Layer 4 of a small transformer language model trained on English Wikipedia (8 layers, counted from 0, width 96).
A neuron's activation on a vector x is GELU(weights . x), where the dot is the dot product.

Input weights of the MLP neurons that the questions are about. A number n stands for (n - 500) times 0.0012.
n5: 516 578 493 235 474 549 525 567 403 575 546 461 531 555 515 362 415 438 458 622 380 468 521 354 518 494 240 445 253 495 590 464 407 669 720 457 389 295 407 449 419 471 515 500 382 482 598 285 399 370 687 575 357 499 365 373 620 493 568 354 396 537 549 364 557 257 428 603 613 503 550 633 525 534 917 661 485 551 467 413 559 448 507 544 486 400 437 428 640 517 503 649 616 565 530 486
n16: 422 479 555 615 346 584 494 412 720 338 566 377 590 500 485 485 532 616 470 811 693 536 474 434 430 673 461 543 555 225 646 355 533 678 359 481 728 284 468 558 460 487 486 816 418 540 368 630 522 336 454 409 656 410 518 434 713 341 640 217 731 401 479 465 471 399 547 749 465 585 439 611 280 502 371 609 388 620 481 673 798 515 261 441 682 369 274 561 415 116 297 522 487 520 433 568
n27: 424 274 469 481 442 362 411 591 393 420 483 432 481 484 445 375 548 496 558 608 603 482 508 500 378 449 485 535 547 509 511 603 483 441 511 331 568 344 455 620 444 282 418 601 410 528 590 418 539 629 463 637 428 497 426 388 532 390 586 598 677 568 548 375 453 566 473 536 567 642 671 386 353 592 516 594 376 607 542 530 595 488 465 469 657 321 507 645 453 458 499 425 637 655 506 452
n34: 459 498 503 443 549 475 525 608 609 632 834 427 470 306 581 446 454 295 419 799 625 438 402 443 642 569 574 524 340 448 640 543 397 556 458 481 636 519 639 351 553 726 564 520 551 552 647 560 484 570 693 280 611 323 604 651 481 578 324 290 574 525 624 272 816 509 432 457 454 596 368 408 231 645 620 473 404 334 504 416 432 562 406 439 387 399 528 426 601 376 310 451 652 596 576 353
n38: 470 367 708 397 480 663 379 389 618 565 572 511 402 437 533 475 406 570 611 643 555 542 561 515 564 428 533 457 640 542 652 438 431 589 453 332 597 469 272 395 363 517 568 566 561 614 571 543 584 458 430 677 466 390 475 633 543 616 537 632 515 563 536 329 536 357 543 544 510 528 541 581 377 704 428 527 481 408 585 462 585 659 487 432 248 371 519 681 667 445 277 424 617 650 472 309
n43: 432 310 525 259 310 414 586 657 364 507 450 646 443 432 515 500 425 437 398 457 473 614 310 651 642 509 316 392 539 262 683 422 366 584 764 378 666 501 371 479 443 720 610 554 608 473 543 452 596 716 639 300 541 345 477 495 616 795 725 339 622 634 762 559 667 698 454 435 488 466 596 500 423 405 567 470 506 607 649 540 465 593 404 302 363 357 454 443 492 417 523 471 593 607 491 306
n44: 516 502 502 319 444 558 466 507 419 574 491 535 583 504 653 462 310 660 630 444 566 243 387 782 475 455 680 460 277 412 474 476 469 559 764 321 475 487 556 543 507 546 400 243 466 445 470 555 222 474 646 451 474 408 512 700 475 523 607 577 475 630 621 651 649 629 323 409 494 644 517 561 400 715 607 521 527 638 607 421 546 464 527 451 525 332 536 513 538 464 501 272 377 723 454 453
n45: 212 435 715 352 233 631 508 539 309 582 586 532 544 345 608 457 461 549 574 417 685 596 480 408 576 557 430 369 410 467 501 458 644 482 523 347 480 684 489 324 565 501 736 554 440 621 567 518 362 655 523 633 595 598 635 321 647 401 431 480 450 690 471 328 466 254 364 668 472 840 485 387 292 581 614 576 599 597 432 135 525 734 682 457 359 460 676 509 298 480 456 538 412 559 422 375
n60: 435 233 654 287 637 296 629 476 362 581 569 785 532 489 612 512 444 548 478 569 604 812 379 594 442 600 323 402 547 396 537 282 442 558 754 313 553 421 254 561 304 415 603 546 765 515 538 512 345 426 452 526 447 249 449 522 570 603 837 389 620 628 544 346 490 561 591 428 424 495 495 311 459 417 434 570 558 598 674 478 428 520 515 240 458 492 547 333 673 526 409 598 708 510 475 456
n61: 690 659 320 451 336 522 540 380 578 371 333 625 539 408 450 469 479 780 537 603 555 591 474 373 630 706 438 668 509 321 668 455 488 505 499 447 485 528 421 419 583 463 524 348 660 539 673 393 432 556 480 574 599 519 661 449 513 668 495 313 302 455 443 285 574 393 254 405 535 629 583 272 396 400 621 576 402 527 405 469 424 591 701 375 551 380 301 410 517 365 551 463 629 490 628 404
n88: 504 435 435 607 391 454 664 695 325 489 657 407 378 559 623 487 478 445 605 500 618 573 494 670 451 437 538 508 523 358 596 406 343 583 630 296 507 431 459 388 358 533 651 567 540 542 400 350 459 638 515 225 546 556 389 555 584 447 528 514 456 562 534 362 490 508 472 511 383 535 620 544 471 552 451 483 421 493 448 610 425 566 227 280 679 662 351 565 384 365 536 410 747 765 560 484
n105: 642 546 463 411 444 404 467 512 505 421 530 496 627 487 402 534 394 506 651 620 432 814 440 701 565 360 491 568 432 326 550 341 504 573 318 403 689 458 528 437 528 573 620 453 592 594 389 300 428 408 369 574 417 472 606 513 568 456 617 528 354 528 530 474 450 639 539 496 485 540 583 594 161 435 505 610 684 464 442 566 442 518 561 443 363 706 274 611 583 477 618 538 586 666 577 515
n111: 477 425 525 441 729 448 569 536 512 338 529 536 546 531 415 304 507 380 393 499 604 491 468 480 655 389 389 363 471 392 375 577 536 517 552 619 380 443 472 445 506 427 584 435 508 539 525 480 545 274 353 264 526 356 337 502 564 542 638 599 501 282 676 443 817 507 497 530 555 544 553 306 586 488 685 686 434 458 703 537 292 704 610 462 503 443 483 664 406 402 625 603 428 500 453 499
n120: 515 410 423 581 562 411 379 370 671 430 504 635 579 339 503 631 498 489 380 541 463 537 354 618 393 358 433 585 489 412 430 558 564 462 579 384 594 402 444 402 495 428 631 445 653 710 526 457 566 400 381 583 510 438 372 367 757 607 591 358 491 466 358 574 694 527 399 480 437 654 581 637 436 507 527 548 602 434 499 601 468 459 499 476 464 522 350 588 451 430 581 298 686 679 538 492
n130: 509 712 503 485 597 625 469 254 453 669 338 710 607 512 595 633 139 389 496 296 455 533 332 673 517 476 410 332 481 556 445 612 470 572 460 434 482 326 601 639 461 574 694 547 542 598 394 548 380 294 393 496 251 647 447 381 475 505 923 510 310 678 661 448 535 421 560 473 546 537 439 528 467 311 563 607 308 479 478 332 505 543 536 333 484 596 655 631 460 444 448 462 634 451 557 563
n139: 501 375 531 407 478 442 533 640 470 394 470 749 489 430 481 499 533 646 439 575 425 535 374 517 634 469 269 434 601 210 604 502 470 607 398 560 532 408 393 364 504 483 551 531 409 497 654 404 478 525 584 443 579 295 539 402 358 590 593 318 381 685 670 487 506 436 240 487 613 749 550 477 422 410 523 509 526 491 619 412 579 516 456 540 631 475 549 367 488 311 580 615 628 566 617 354
n146: 516 542 512 484 451 547 647 341 487 497 729 585 530 601 566 697 188 393 599 647 536 563 493 530 480 636 399 362 271 367 407 227 397 488 680 723 673 616 483 775 563 489 633 613 713 616 358 557 471 371 373 379 492 412 491 279 362 215 616 463 552 764 402 681 667 578 419 642 460 314 364 799 478 584 607 601 487 459 468 390 703 451 322 412 380 591 568 772 624 403 171 710 587 493 413 491
n156: 661 435 400 296 504 585 557 436 246 202 557 451 466 205 436 340 567 449 579 537 632 590 412 546 533 673 459 491 516 616 341 530 471 517 464 329 471 716 632 488 712 561 668 293 705 707 425 567 432 433 587 362 495 482 646 520 646 765 574 414 590 420 618 338 712 475 469 419 392 634 358 350 423 537 324 596 448 565 631 574 429 549 287 288 409 502 571 399 131 401 466 370 657 639 588 529
n165: 386 581 791 467 625 681 701 463 561 559 624 517 743 333 335 350 360 645 653 395 531 583 347 550 393 712 443 434 581 439 253 310 253 384 609 695 687 456 356 595 632 637 447 515 587 425 549 598 507 551 392 249 785 301 349 555 476 602 603 493 555 687 497 649 620 313 353 572 443 559 307 686 536 606 561 452 484 598 627 601 478 495 564 386 366 588 444 459 627 468 288 506 540 440 362 349
n174: 424 602 585 598 538 427 506 528 690 459 685 459 701 235 515 493 411 516 464 542 589 599 393 516 576 555 363 486 269 443 646 280 495 466 715 488 499 471 339 301 507 646 336 140 798 452 629 341 231 507 510 382 552 584 655 333 586 559 720 486 461 699 433 441 418 666 458 405 540 739 525 314 452 594 490 541 389 471 798 384 510 634 292 514 619 370 541 201 275 513 465 620 743 566 301 594
n185: 509 399 508 363 718 639 306 490 427 645 644 756 660 408 765 288 155 843 504 562 319 754 157 416 712 540 442 579 500 51 410 447 419 741 587 416 619 535 284 417 488 593 488 522 267 492 475 629 465 312 392 292 721 225 457 436 426 502 515 535 427 494 487 525 690 505 452 567 329 439 447 482 445 457 705 649 389 464 444 477 426 465 549 413 628 373 690 381 504 472 382 503 739 458 456 634
n200: 436 365 406 358 486 503 674 374 577 575 428 501 373 542 338 297 488 401 532 641 642 452 306 420 376 439 424 144 364 620 521 192 627 369 301 467 692 358 501 625 485 593 482 499 669 486 615 489 454 646 555 621 674 515 607 545 517 489 685 482 705 613 521 445 607 464 691 698 64 608 375 586 244 557 474 613 631 368 775 614 590 459 430 399 476 488 329 457 636 523 385 348 500 485 497 558
n223: 457 557 574 457 618 314 598 410 418 534 759 321 572 396 330 598 457 395 803 593 337 561 424 589 397 420 244 515 469 481 726 354 324 554 539 587 638 393 583 469 509 454 751 616 576 422 507 256 596 550 511 489 621 511 189 294 638 401 353 455 637 628 486 736 675 496 372 549 402 603 453 668 327 670 396 544 567 455 319 651 524 576 449 406 517 446 472 676 555 513 579 678 747 642 513 381
n233: 497 513 532 500 427 598 545 399 577 251 629 602 731 603 505 561 487 586 363 808 472 512 557 616 345 381 424 269 274 720 499 535 565 488 615 165 445 571 585 671 371 371 775 478 594 604 639 520 244 655 506 467 482 593 425 455 521 519 517 502 660 409 343 494 375 419 414 450 378 544 442 621 416 659 726 695 687 543 434 505 408 729 282 449 637 423 412 608 579 494 402 517 319 555 513 410
n243: 349 551 379 631 566 464 364 399 364 495 408 477 697 506 402 456 393 492 408 503 455 377 329 620 521 594 486 531 410 466 437 614 541 377 490 527 505 474 592 417 530 459 388 533 522 597 571 656 310 633 315 418 652 518 492 377 512 668 697 408 561 462 600 380 600 546 461 556 484 552 601 387 531 495 669 546 332 542 591 442 375 460 524 459 625 548 470 594 408 410 409 331 635 557 568 548
n256: 413 577 421 540 349 571 487 430 302 378 519 479 581 542 522 696 634 559 547 604 612 384 466 371 715 542 474 594 441 378 591 427 557 620 475 633 611 442 708 382 535 545 426 562 452 528 575 431 522 669 418 546 379 550 642 384 464 646 366 349 528 348 641 531 499 528 326 379 517 511 515 528 374 318 657 527 408 530 618 360 513 459 554 396 660 461 334 488 405 408 707 559 456 393 660 376
n264: 634 424 530 387 353 327 567 646 490 398 345 731 353 399 455 308 254 406 738 601 669 607 467 537 590 751 441 287 287 523 536 488 616 664 503 664 548 374 272 452 415 687 411 892 667 467 572 527 416 650 322 321 458 733 537 325 381 625 673 380 653 804 694 337 596 694 529 417 476 625 465 332 501 473 367 619 347 386 441 600 496 412 488 5 409 467 502 544 555 439 503 320 486 593 251 452
n303: 500 547 577 495 448 446 415 430 475 427 382 417 569 426 422 605 358 423 415 531 542 519 499 526 455 380 381 448 520 371 539 686 373 494 355 536 495 380 424 595 511 480 619 437 645 713 476 561 400 665 474 553 490 539 549 462 670 427 668 315 301 547 484 338 499 434 461 532 605 437 655 517 238 547 475 601 593 599 473 619 470 510 591 487 585 409 328 443 408 380 496 599 656 564 622 498
n348: 434 241 511 462 524 657 434 573 368 434 417 662 417 471 295 581 494 502 619 482 422 475 708 485 475 587 521 454 416 285 546 371 564 461 747 453 522 513 401 681 470 406 796 601 304 477 680 556 405 402 371 584 542 489 463 492 609 743 506 492 445 491 491 336 450 587 432 569 476 705 463 579 550 808 439 539 477 371 486 383 486 568 496 477 591 512 385 692 472 418 328 603 381 417 432 377
n361: 565 469 440 441 505 469 301 458 25 568 548 738 494 380 819 576 460 636 512 608 646 516 267 626 741 417 592 440 445 427 557 624 556 723 439 555 479 577 631 422 667 780 664 373 461 526 595 442 445 433 637 394 658 264 447 651 525 511 396 444 450 573 803 422 681 553 417 442 441 386 414 448 450 452 512 433 479 611 441 532 404 461 399 336 477 728 583 410 419 498 480 457 619 716 249 173
n366: 363 392 373 462 644 720 358 467 347 463 743 530 519 405 716 393 481 442 431 545 596 279 351 471 308 625 423 506 395 512 496 656 533 480 599 419 522 429 701 342 529 452 555 396 512 615 572 297 500 406 572 519 475 469 579 638 667 430 544 536 637 494 503 479 627 463 633 584 483 331 625 382 421 440 472 546 600 570 405 568 663 601 380 411 333 296 542 473 660 400 489 536 586 570 595 368
n381: 352 453 510 467 426 495 306 587 708 635 499 566 507 568 480 500 483 375 656 521 331 699 569 498 458 410 394 348 520 557 712 362 484 600 363 468 451 368 279 387 571 617 572 295 326 455 629 475 542 643 485 505 437 416 375 589 542 432 534 521 557 536 674 452 433 399 479 472 460 399 487 406 297 616 455 542 561 726 506 478 465 499 583 375 565 592 588 646 411 555 483 568 814 535 549 492

Each question shows a token from some text and the vector x that enters the MLP there. A number n stands for (n - 500) times 0.014.

"ira": 530 467 599 450 472 443 450 443 499 439 437 371 529 710 473 598 593 450 434 469 487 497 510 386 517 495 455 546 563 499 362 550 531 414 530 455 469 427 473 494 511 336 587 418 593 616 544 517 508 548 508 473 395 444 504 465 441 513 495 504 519 487 451 480 458 449 494 468 703 608 701 537 565 406 507 249 463 521 458 552 535 485 516 601 506 482 544 458 542 602 606 546 499 384 577 632
Which three neurons fire most, strongest first? n303, n27, n256

" 13": 495 536 389 481 458 499 554 516 514 540 458 497 476 685 554 406 528 511 434 371 518 546 589 428 463 517 549 508 463 660 493 554 508 439 500 414 395 479 476 436 484 499 447 552 466 574 557 475 504 422 497 517 481 559 456 569 391 539 478 543 515 534 548 491 504 479 445 534 610 410 543 370 630 389 432 246 418 546 447 531 485 540 530 459 460 544 547 474 429 573 542 487 373 651 543 759
The neuron with the highest activation: n130

" 156": 499 415 376 442 418 453 524 585 500 483 487 506 457 572 440 507 491 549 479 515 479 509 621 416 582 466 516 533 505 562 384 584 510 521 508 539 479 605 458 490 357 515 434 618 489 513 543 492 516 517 510 478 483 576 378 508 365 526 482 548 574 521 560 522 430 502 409 460 635 554 667 448 513 376 577 238 421 498 449 510 396 484 481 526 413 594 554 485 453 519 695 476 436 547 512 727
The neuron with the highest activation: n264

" 2": 547 537 344 463 434 502 543 517 538 407 530 529 453 617 515 347 487 555 458 328 500 634 523 525 526 502 636 578 593 499 504 530 474 498 477 513 509 576 494 487 554 515 425 565 434 519 500 495 563 396 450 601 440 584 466 553 458 428 471 490 477 508 512 386 443 552 555 478 636 385 617 369 543 468 473 217 482 445 491 604 463 549 525 503 438 519 441 406 578 526 518 475 456 632 444 714
Which neuron fires most, and how strongly? n105, at about 0.67

" players": 509 492 426 450 565 507 527 518 512 566 386 455 437 614 501 512 491 475 477 359 513 420 463 548 487 438 619 517 522 586 560 626 476 511 549 488 462 452 586 490 581 480 543 532 398 581 525 556 644 472 502 553 569 413 456 470 491 443 564 360 455 490 544 430 497 467 510 469 519 405 657 534 553 337 521 150 382 460 479 678 588 412 572 482 433 590 598 508 532 538 455 484 526 501 471 541
Which three neurons fire most, strongest first? n130, n361, n243

"lo": 497 592 474 468 540 523 478 477 534 461 471 446 473 551 488 599 534 529 475 529 459 578 492 406 552 521 538 568 561 449 393 490 433 423 567 461 441 469 542 517 409 375 509 563 495 572 615 546 591 384 444 603 518 407 523 526 550 482 480 461 429 530 464 535 415 467 455 481 732 497 719 533 388 435 445 208 497 532 454 611 513 499 473 660 439 471 565 431 444 650 537 492 529 403 451 575
The neuron with the highest activation: n303

"===": 660 434 508 506 557 342 501 487 601 567 555 406 601 614 477 480 562 497 551 473 441 561 493 468 495 505 511 516 450 547 528 567 489 478 482 449 461 580 445 533 576 451 559 493 462 607 562 457 577 446 412 459 439 350 492 518 541 467 551 452 620 546 369 493 456 492 419 435 505 420 415 458 468 367 483 212 434 584 488 639 485 462 458 503 436 577 532 489 470 573 613 517 515 585 606 657
Which neuron fires most, and how strongly? n381, at about 1.3

" its": 531 509 559 517 484 425 519 578 569 529 493 393 539 609 477 472 510 576 545 484 522 579 426 460 505 471 482 544 507 546 448 517 465 413 460 520 464 493 370 488 521 539 397 435 507 616 575 641 564 499 531 398 495 407 441 473 573 481 463 512 591 555 532 526 411 454 406 482 681 497 509 493 523 421 450 139 442 509 510 496 569 461 503 662 442 506 587 549 386 566 601 529 402 418 533 507
The neuron with the highest activation: n165

"\n": 517 460 423 537 496 556 506 494 534 496 455 525 534 561 403 521 600 495 524 465 505 455 451 517 504 503 537 559 523 574 435 515 538 532 570 468 363 533 533 478 520 416 513 535 473 548 515 478 468 558 242 548 520 447 468 542 503 533 474 541 539 460 400 497 490 510 523 519 594 454 444 550 585 546 492 157 398 523 479 556 502 479 543 706 509 505 502 527 467 636 556 445 464 527 512 614
Which three neurons fire most, strongest first? n243, n348, n120

" hexagonal": 461 426 444 524 600 478 529 547 541 520 443 438 452 590 496 486 576 403 568 539 513 555 411 479 522 460 573 560 542 508 551 589 470 467 587 488 483 574 386 432 538 479 398 493 496 577 535 424 535 501 611 444 455 466 466 541 414 498 471 471 505 560 577 518 421 554 505 462 652 453 597 491 537 417 433 95 473 487 551 514 562 437 478 544 404 466 579 464 469 584 536 549 502 550 516 548
The neuron with the highest activation: n43

" September": 436 511 462 525 389 411 519 516 429 507 414 455 390 660 471 427 467 474 555 456 462 637 466 455 579 488 497 449 596 576 407 552 553 465 499 488 513 620 425 580 498 444 418 543 414 597 528 506 458 466 521 520 408 616 717 376 476 542 459 484 605 553 410 508 469 443 506 624 628 452 530 519 362 511 491 280 371 457 450 552 448 535 485 624 479 550 596 503 468 548 559 483 416 557 515 667
The neuron with the highest activation: n45

" of": 438 480 547 486 497 498 540 444 536 471 511 425 467 525 534 499 633 514 536 479 519 505 507 491 456 547 585 534 478 552 482 484 501 451 510 429 466 450 467 444 456 469 529 565 448 547 601 680 590 457 570 481 566 470 521 537 515 529 483 576 454 515 491 532 447 466 461 473 606 565 399 479 528 417 525 67 517 440 516 474 451 561 528 563 412 516 467 510 481 587 496 483 545 409 454 581
The neuron with the highest activation: n165

" following": 502 503 508 481 458 499 533 472 503 416 487 380 533 555 425 426 570 455 548 425 559 550 607 450 512 468 563 535 463 662 478 572 506 487 469 442 486 531 570 445 571 557 569 522 498 611 519 536 549 480 501 469 495 506 522 554 478 493 488 528 470 497 613 508 467 493 506 457 519 499 500 520 465 507 423 48 452 498 492 556 527 447 577 520 434 538 577 573 391 607 556 413 476 431 495 509
The neuron with the highest activation: n156

" de": 385 529 577 481 509 516 438 356 561 499 486 443 485 627 490 574 619 531 474 493 425 508 512 399 398 456 490 545 542 643 385 529 429 523 541 440 522 500 524 464 449 380 561 400 554 555 534 608 500 559 495 496 572 440 519 448 446 491 308 529 552 531 401 537 490 441 499 469 771 483 523 488 422 448 563 243 443 483 429 542 524 575 461 592 537 501 449 560 521 574 572 637 461 438 482 638
Which two neurons fire most, strongest first? n233, n223

" chosen": 484 524 505 486 450 416 519 589 435 467 466 440 462 605 471 483 499 485 501 544 502 583 471 481 494 421 639 526 507 516 527 438 540 548 481 488 467 540 401 469 535 528 447 526 515 585 546 515 498 532 552 580 475 455 457 489 442 484 419 531 504 585 608 432 442 610 493 442 554 467 628 541 521 440 367 100 474 436 555 497 488 421 525 553 461 516 555 492 482 666 522 512 573 396 477 619
Which three neurons fire most, strongest first? n381, n361, n264

"203": 532 380 428 430 426 427 507 455 470 485 453 493 449 551 492 542 523 533 561 459 468 485 479 422 615 507 560 561 468 524 401 613 502 513 569 504 511 496 415 499 347 505 461 556 432 545 526 432 537 442 482 464 440 560 474 499 312 520 537 489 584 510 531 516 461 528 480 541 627 613 706 462 548 478 511 225 440 540 419 518 457 485 527 525 495 570 583 453 524 577 609 516 487 456 438 753
The neuron with the highest activation: n264

" during": 575 415 490 436 513 469 595 433 582 446 553 394 451 564 566 441 653 490 585 518 465 536 460 508 530 459 557 511 541 605 454 478 409 425 489 428 473 481 627 538 528 421 523 511 419 571 525 582 556 486 508 492 521 475 598 524 476 452 497 542 491 439 536 460 435 405 509 515 546 471 378 447 470 452 516 94 519 465 564 564 496 502 679 520 500 537 496 562 576 509 629 428 470 492 485 538
The neuron with the highest activation: n200

"==": 652 527 507 546 575 354 489 447 549 535 514 447 623 548 442 471 491 482 531 519 445 496 610 450 535 460 463 508 481 524 621 535 513 493 513 478 448 546 379 579 500 442 517 516 437 544 531 506 520 489 488 523 389 308 479 543 570 517 617 478 566 552 381 567 456 564 434 438 469 436 451 540 432 301 571 197 471 591 430 637 476 439 427 526 429 554 524 498 436 597 645 525 488 570 660 551
Which neuron fires most, and how strongly? n105, at about 1.5

" as": 538 496 569 474 481 522 477 440 454 464 431 533 577 603 499 512 526 508 500 410 538 549 561 513 532 469 672 506 475 530 525 427 465 471 494 460 526 429 535 519 577 504 541 441 459 618 524 583 569 520 579 452 490 374 505 560 458 445 466 548 520 485 558 488 399 469 467 486 558 530 479 508 563 452 478 100 425 507 535 545 464 437 484 590 436 534 568 403 477 683 501 536 544 353 436 552
Which neuron fires most, and how strongly? n361, at about 1.5

" own": 585 484 481 479 487 479 527 534 447 510 536 328 528 638 426 518 536 487 510 568 508 484 494 419 522 484 500 507 459 507 521 574 564 527 472 529 517 431 476 440 479 512 521 495 513 595 572 508 563 489 566 408 501 489 480 644 472 506 468 532 500 535 540 469 474 526 490 500 592 443 586 558 465 448 402 67 424 484 483 529 509 481 490 547 415 428 630 487 424 618 527 484 417 480 575 553
The neuron with the highest activation: n34

" do": 433 405 589 455 463 497 496 377 494 419 508 382 469 570 444 632 678 575 533 455 364 526 565 416 632 517 527 510 598 579 396 402 468 462 495 497 506 475 484 487 443 406 474 300 469 587 523 599 588 540 518 451 505 331 519 473 508 400 445 518 487 523 548 536 511 413 528 464 621 471 711 525 506 419 514 250 451 473 511 597 521 519 438 524 546 585 571 522 563 538 514 576 498 498 455 593
Which neuron fires most, and how strongly? n381, at about 0.6

",000": 567 449 397 471 437 447 483 525 473 483 474 379 525 559 524 485 532 496 571 425 432 574 452 445 484 477 460 558 506 554 411 594 427 506 586 529 509 437 488 489 278 522 437 495 437 606 559 508 492 399 554 530 544 460 469 565 402 445 431 496 428 552 523 560 413 597 423 485 611 594 665 641 531 455 500 217 363 540 457 594 499 450 533 451 431 577 453 501 547 547 565 574 476 613 605 666
The neuron with the highest activation: n88

" the": 546 437 420 485 499 454 600 581 462 469 471 294 478 617 578 578 528 597 537 382 469 429 560 513 432 476 485 535 465 479 562 648 453 518 486 528 469 496 474 480 522 476 563 503 425 575 501 681 511 430 454 509 556 551 468 476 509 492 519 447 615 499 504 533 446 543 450 520 615 402 341 493 497 508 546 140 463 458 482 577 521 546 537 614 524 529 524 534 563 486 515 484 362 449 489 544
Which neuron fires most, and how strongly? n348, at about 0.13

" John": 515 564 493 480 432 485 517 513 442 391 358 392 461 568 520 499 502 606 469 446 584 564 523 453 579 550 505 469 532 653 539 568 497 357 488 409 480 580 565 486 441 305 608 487 516 569 604 540 623 569 513 492 421 548 435 407 545 507 457 583 525 515 506 531 402 533 371 534 484 381 539 552 546 528 533 229 498 480 375 576 426 562 381 660 414 452 559 463 563 614 540 494 557 476 472 557
The neuron with the highest activation: n233

"–18": 479 510 345 498 446 419 539 516 498 496 458 367 440 581 580 484 432 487 560 360 480 603 547 440 539 482 649 472 534 473 526 578 475 543 483 562 461 507 551 552 525 588 446 576 432 541 554 385 475 455 455 486 455 605 528 588 351 505 437 518 467 442 550 474 494 472 443 576 552 476 553 553 512 566 416 209 486 391 410 544 473 613 623 606 358 521 485 526 510 531 655 567 479 450 553 659
The neuron with the highest activation: n105

" in": 554 472 500 409 488 553 481 465 466 512 522 559 507 550 476 492 647 481 519 595 471 560 498 487 528 428 553 494 558 684 430 406 508 439 588 489 425 567 481 450 475 516 451 475 413 550 558 643 459 448 597 446 546 494 679 497 524 462 424 632 547 464 487 512 373 508 409 496 592 489 414 385 398 467 481 173 377 494 518 518 541 530 559 526 515 501 571 426 493 591 646 494 448 424 447 564
Which three neurons fire most, strongest first? n45, n156, n174

"magnetic": 483 449 524 502 548 488 542 530 469 518 432 369 462 525 558 534 573 520 578 536 443 548 468 409 514 555 648 556 589 446 548 483 467 408 487 482 520 580 470 410 376 472 460 520 495 573 578 425 598 508 579 535 466 472 480 516 438 480 447 481 443 579 474 516 362 523 456 446 664 517 624 524 558 551 392 102 442 474 560 483 507 504 487 556 485 430 526 514 531 599 483 593 505 475 501 534
Which neuron fires most, and how strongly? n38, at about 1

"ite": 499 528 486 449 564 474 480 509 494 462 443 427 435 611 426 538 527 459 552 494 487 529 462 508 529 486 553 606 533 473 470 470 516 355 527 541 501 610 484 349 431 483 465 494 507 572 555 563 607 443 531 487 471 505 536 587 492 538 495 462 389 503 466 462 388 516 410 439 718 592 685 546 463 444 470 130 442 506 535 519 515 512 423 594 462 439 586 453 541 559 520 520 580 494 510 583
Which neuron fires most, and how strongly? n139, at about 1

" August": 450 608 382 522 465 456 566 508 427 493 411 427 381 599 543 382 466 487 499 496 478 666 539 421 551 498 532 450 514 622 398 558 477 434 570 431 524 612 482 613 453 388 524 564 430 521 525 503 466 369 517 534 479 593 675 470 532 547 479 526 517 560 523 575 461 505 520 580 613 301 569 486 356 464 459 217 359 416 435 574 432 568 520 584 466 566 539 512 465 575 565 475 509 581 489 596
The neuron with the highest activation: n130

" a": 524 461 501 471 484 427 500 592 499 361 488 409 525 681 496 647 516 539 540 490 528 589 494 582 449 504 617 547 558 361 526 474 543 554 455 556 478 530 490 588 580 516 435 583 360 532 452 516 516 462 512 516 505 389 498 485 461 446 435 478 523 528 472 422 468 542 477 578 631 468 402 433 553 461 490 131 385 441 503 513 520 510 544 701 532 510 533 432 632 580 507 469 468 415 497 557
Which two neurons fire most, strongest first? n16, n139

" were": 518 452 522 504 516 476 498 532 525 522 531 473 463 597 544 395 479 494 464 467 464 538 464 449 592 386 650 503 556 495 491 437 466 487 497 563 466 538 501 509 516 488 477 492 423 619 528 567 567 547 531 490 497 375 423 478 513 483 410 459 494 552 538 435 470 549 475 559 496 528 487 408 550 469 556 93 410 434 490 498 559 472 599 670 416 577 519 378 586 588 495 517 524 564 502 602
Which three neurons fire most, strongest first? n34, n185, n361

" territories": 508 438 496 436 513 451 431 384 511 569 504 444 456 618 491 487 550 396 384 431 585 531 459 521 473 460 528 448 481 617 487 449 501 528 556 509 505 455 491 510 438 557 491 416 465 589 543 515 608 461 589 530 524 514 437 518 493 518 493 405 496 560 571 503 466 556 547 545 507 414 652 522 581 336 440 125 377 437 472 618 495 501 522 510 400 567 550 523 540 560 541 545 497 552 560 609
The neuron with the highest activation: n43

"ly": 568 537 472 410 527 480 420 504 426 447 416 515 445 510 442 506 490 515 494 540 470 531 466 556 524 462 529 473 485 514 497 461 518 508 558 512 474 551 495 566 519 458 479 502 519 534 547 579 512 507 582 512 636 434 403 594 454 508 439 556 424 591 528 538 509 590 466 450 656 522 656 503 449 402 510 81 480 492 503 536 510 441 531 616 361 470 537 423 475 587 446 500 495 510 589 524
The neuron with the highest activation: n361

" 1848": 553 497 407 453 402 354 558 459 408 503 480 439 428 577 537 373 484 530 534 531 530 620 484 532 513 491 497 475 533 588 472 478 493 455 584 452 515 499 501 489 321 470 552 532 626 531 530 482 495 465 538 554 446 541 516 509 456 559 474 528 602 519 596 497 394 580 507 596 547 237 625 435 482 375 427 262 481 429 371 536 367 498 535 605 430 582 491 480 523 645 594 508 554 540 495 689
Which neuron fires most, and how strongly? n60, at about 2.3

" 7": 541 526 434 497 470 529 530 432 516 458 441 528 444 623 597 389 519 496 432 410 467 599 584 456 509 522 602 455 560 613 493 584 461 472 512 393 430 504 522 461 487 481 395 521 468 599 532 480 575 465 455 487 453 587 506 553 436 505 514 553 543 504 501 482 401 459 489 564 620 360 607 366 562 398 425 245 414 546 515 530 469 552 458 464 458 553 571 511 440 567 489 502 379 638 493 762
The neuron with the highest activation: n130

" 15": 453 457 436 437 436 451 515 480 530 469 473 533 426 607 445 520 492 532 455 421 476 593 638 414 474 492 557 450 480 657 519 485 540 465 540 446 470 542 529 508 450 492 405 593 431 517 584 528 486 485 427 526 441 612 474 500 407 566 494 565 581 508 463 455 425 435 474 564 676 473 539 385 502 466 523 194 450 563 455 505 415 571 508 511 423 571 544 497 529 615 602 463 398 626 534 710
The neuron with the highest activation: n264

" Bishop": 466 484 456 445 444 449 503 494 503 508 403 514 486 624 465 548 484 522 433 493 542 518 532 483 494 518 497 429 497 611 524 503 519 452 443 479 506 491 563 495 517 306 586 502 453 515 501 490 557 566 509 472 485 621 436 510 496 514 484 486 490 532 480 498 491 474 429 439 599 435 639 498 508 629 494 119 510 546 522 487 411 573 468 687 431 451 583 410 619 701 602 500 492 470 524 570
The neuron with the highest activation: n233

" 59": 468 475 415 462 532 492 496 547 498 440 468 567 488 580 493 574 527 538 408 513 478 502 593 420 525 459 473 508 509 594 404 618 485 500 513 451 469 529 557 464 398 485 453 604 440 449 576 516 567 517 425 499 531 518 408 522 399 494 442 537 510 541 533 529 467 522 448 455 692 577 631 474 580 385 578 220 382 460 476 516 389 567 498 495 430 549 537 420 483 595 634 500 389 526 501 739
Which two neurons fire most, strongest first? n111, n256

" magnet": 503 543 493 532 533 465 499 564 537 562 472 430 465 620 510 620 550 504 524 532 448 557 425 490 425 503 606 572 481 526 540 601 492 451 436 506 414 490 448 438 383 481 453 566 554 572 568 425 609 469 550 521 407 505 549 575 490 435 417 486 514 555 515 458 380 521 406 480 711 503 660 448 407 528 410 159 399 558 418 524 495 486 463 647 429 446 607 512 456 535 653 467 503 477 509 515
The neuron with the highest activation: n27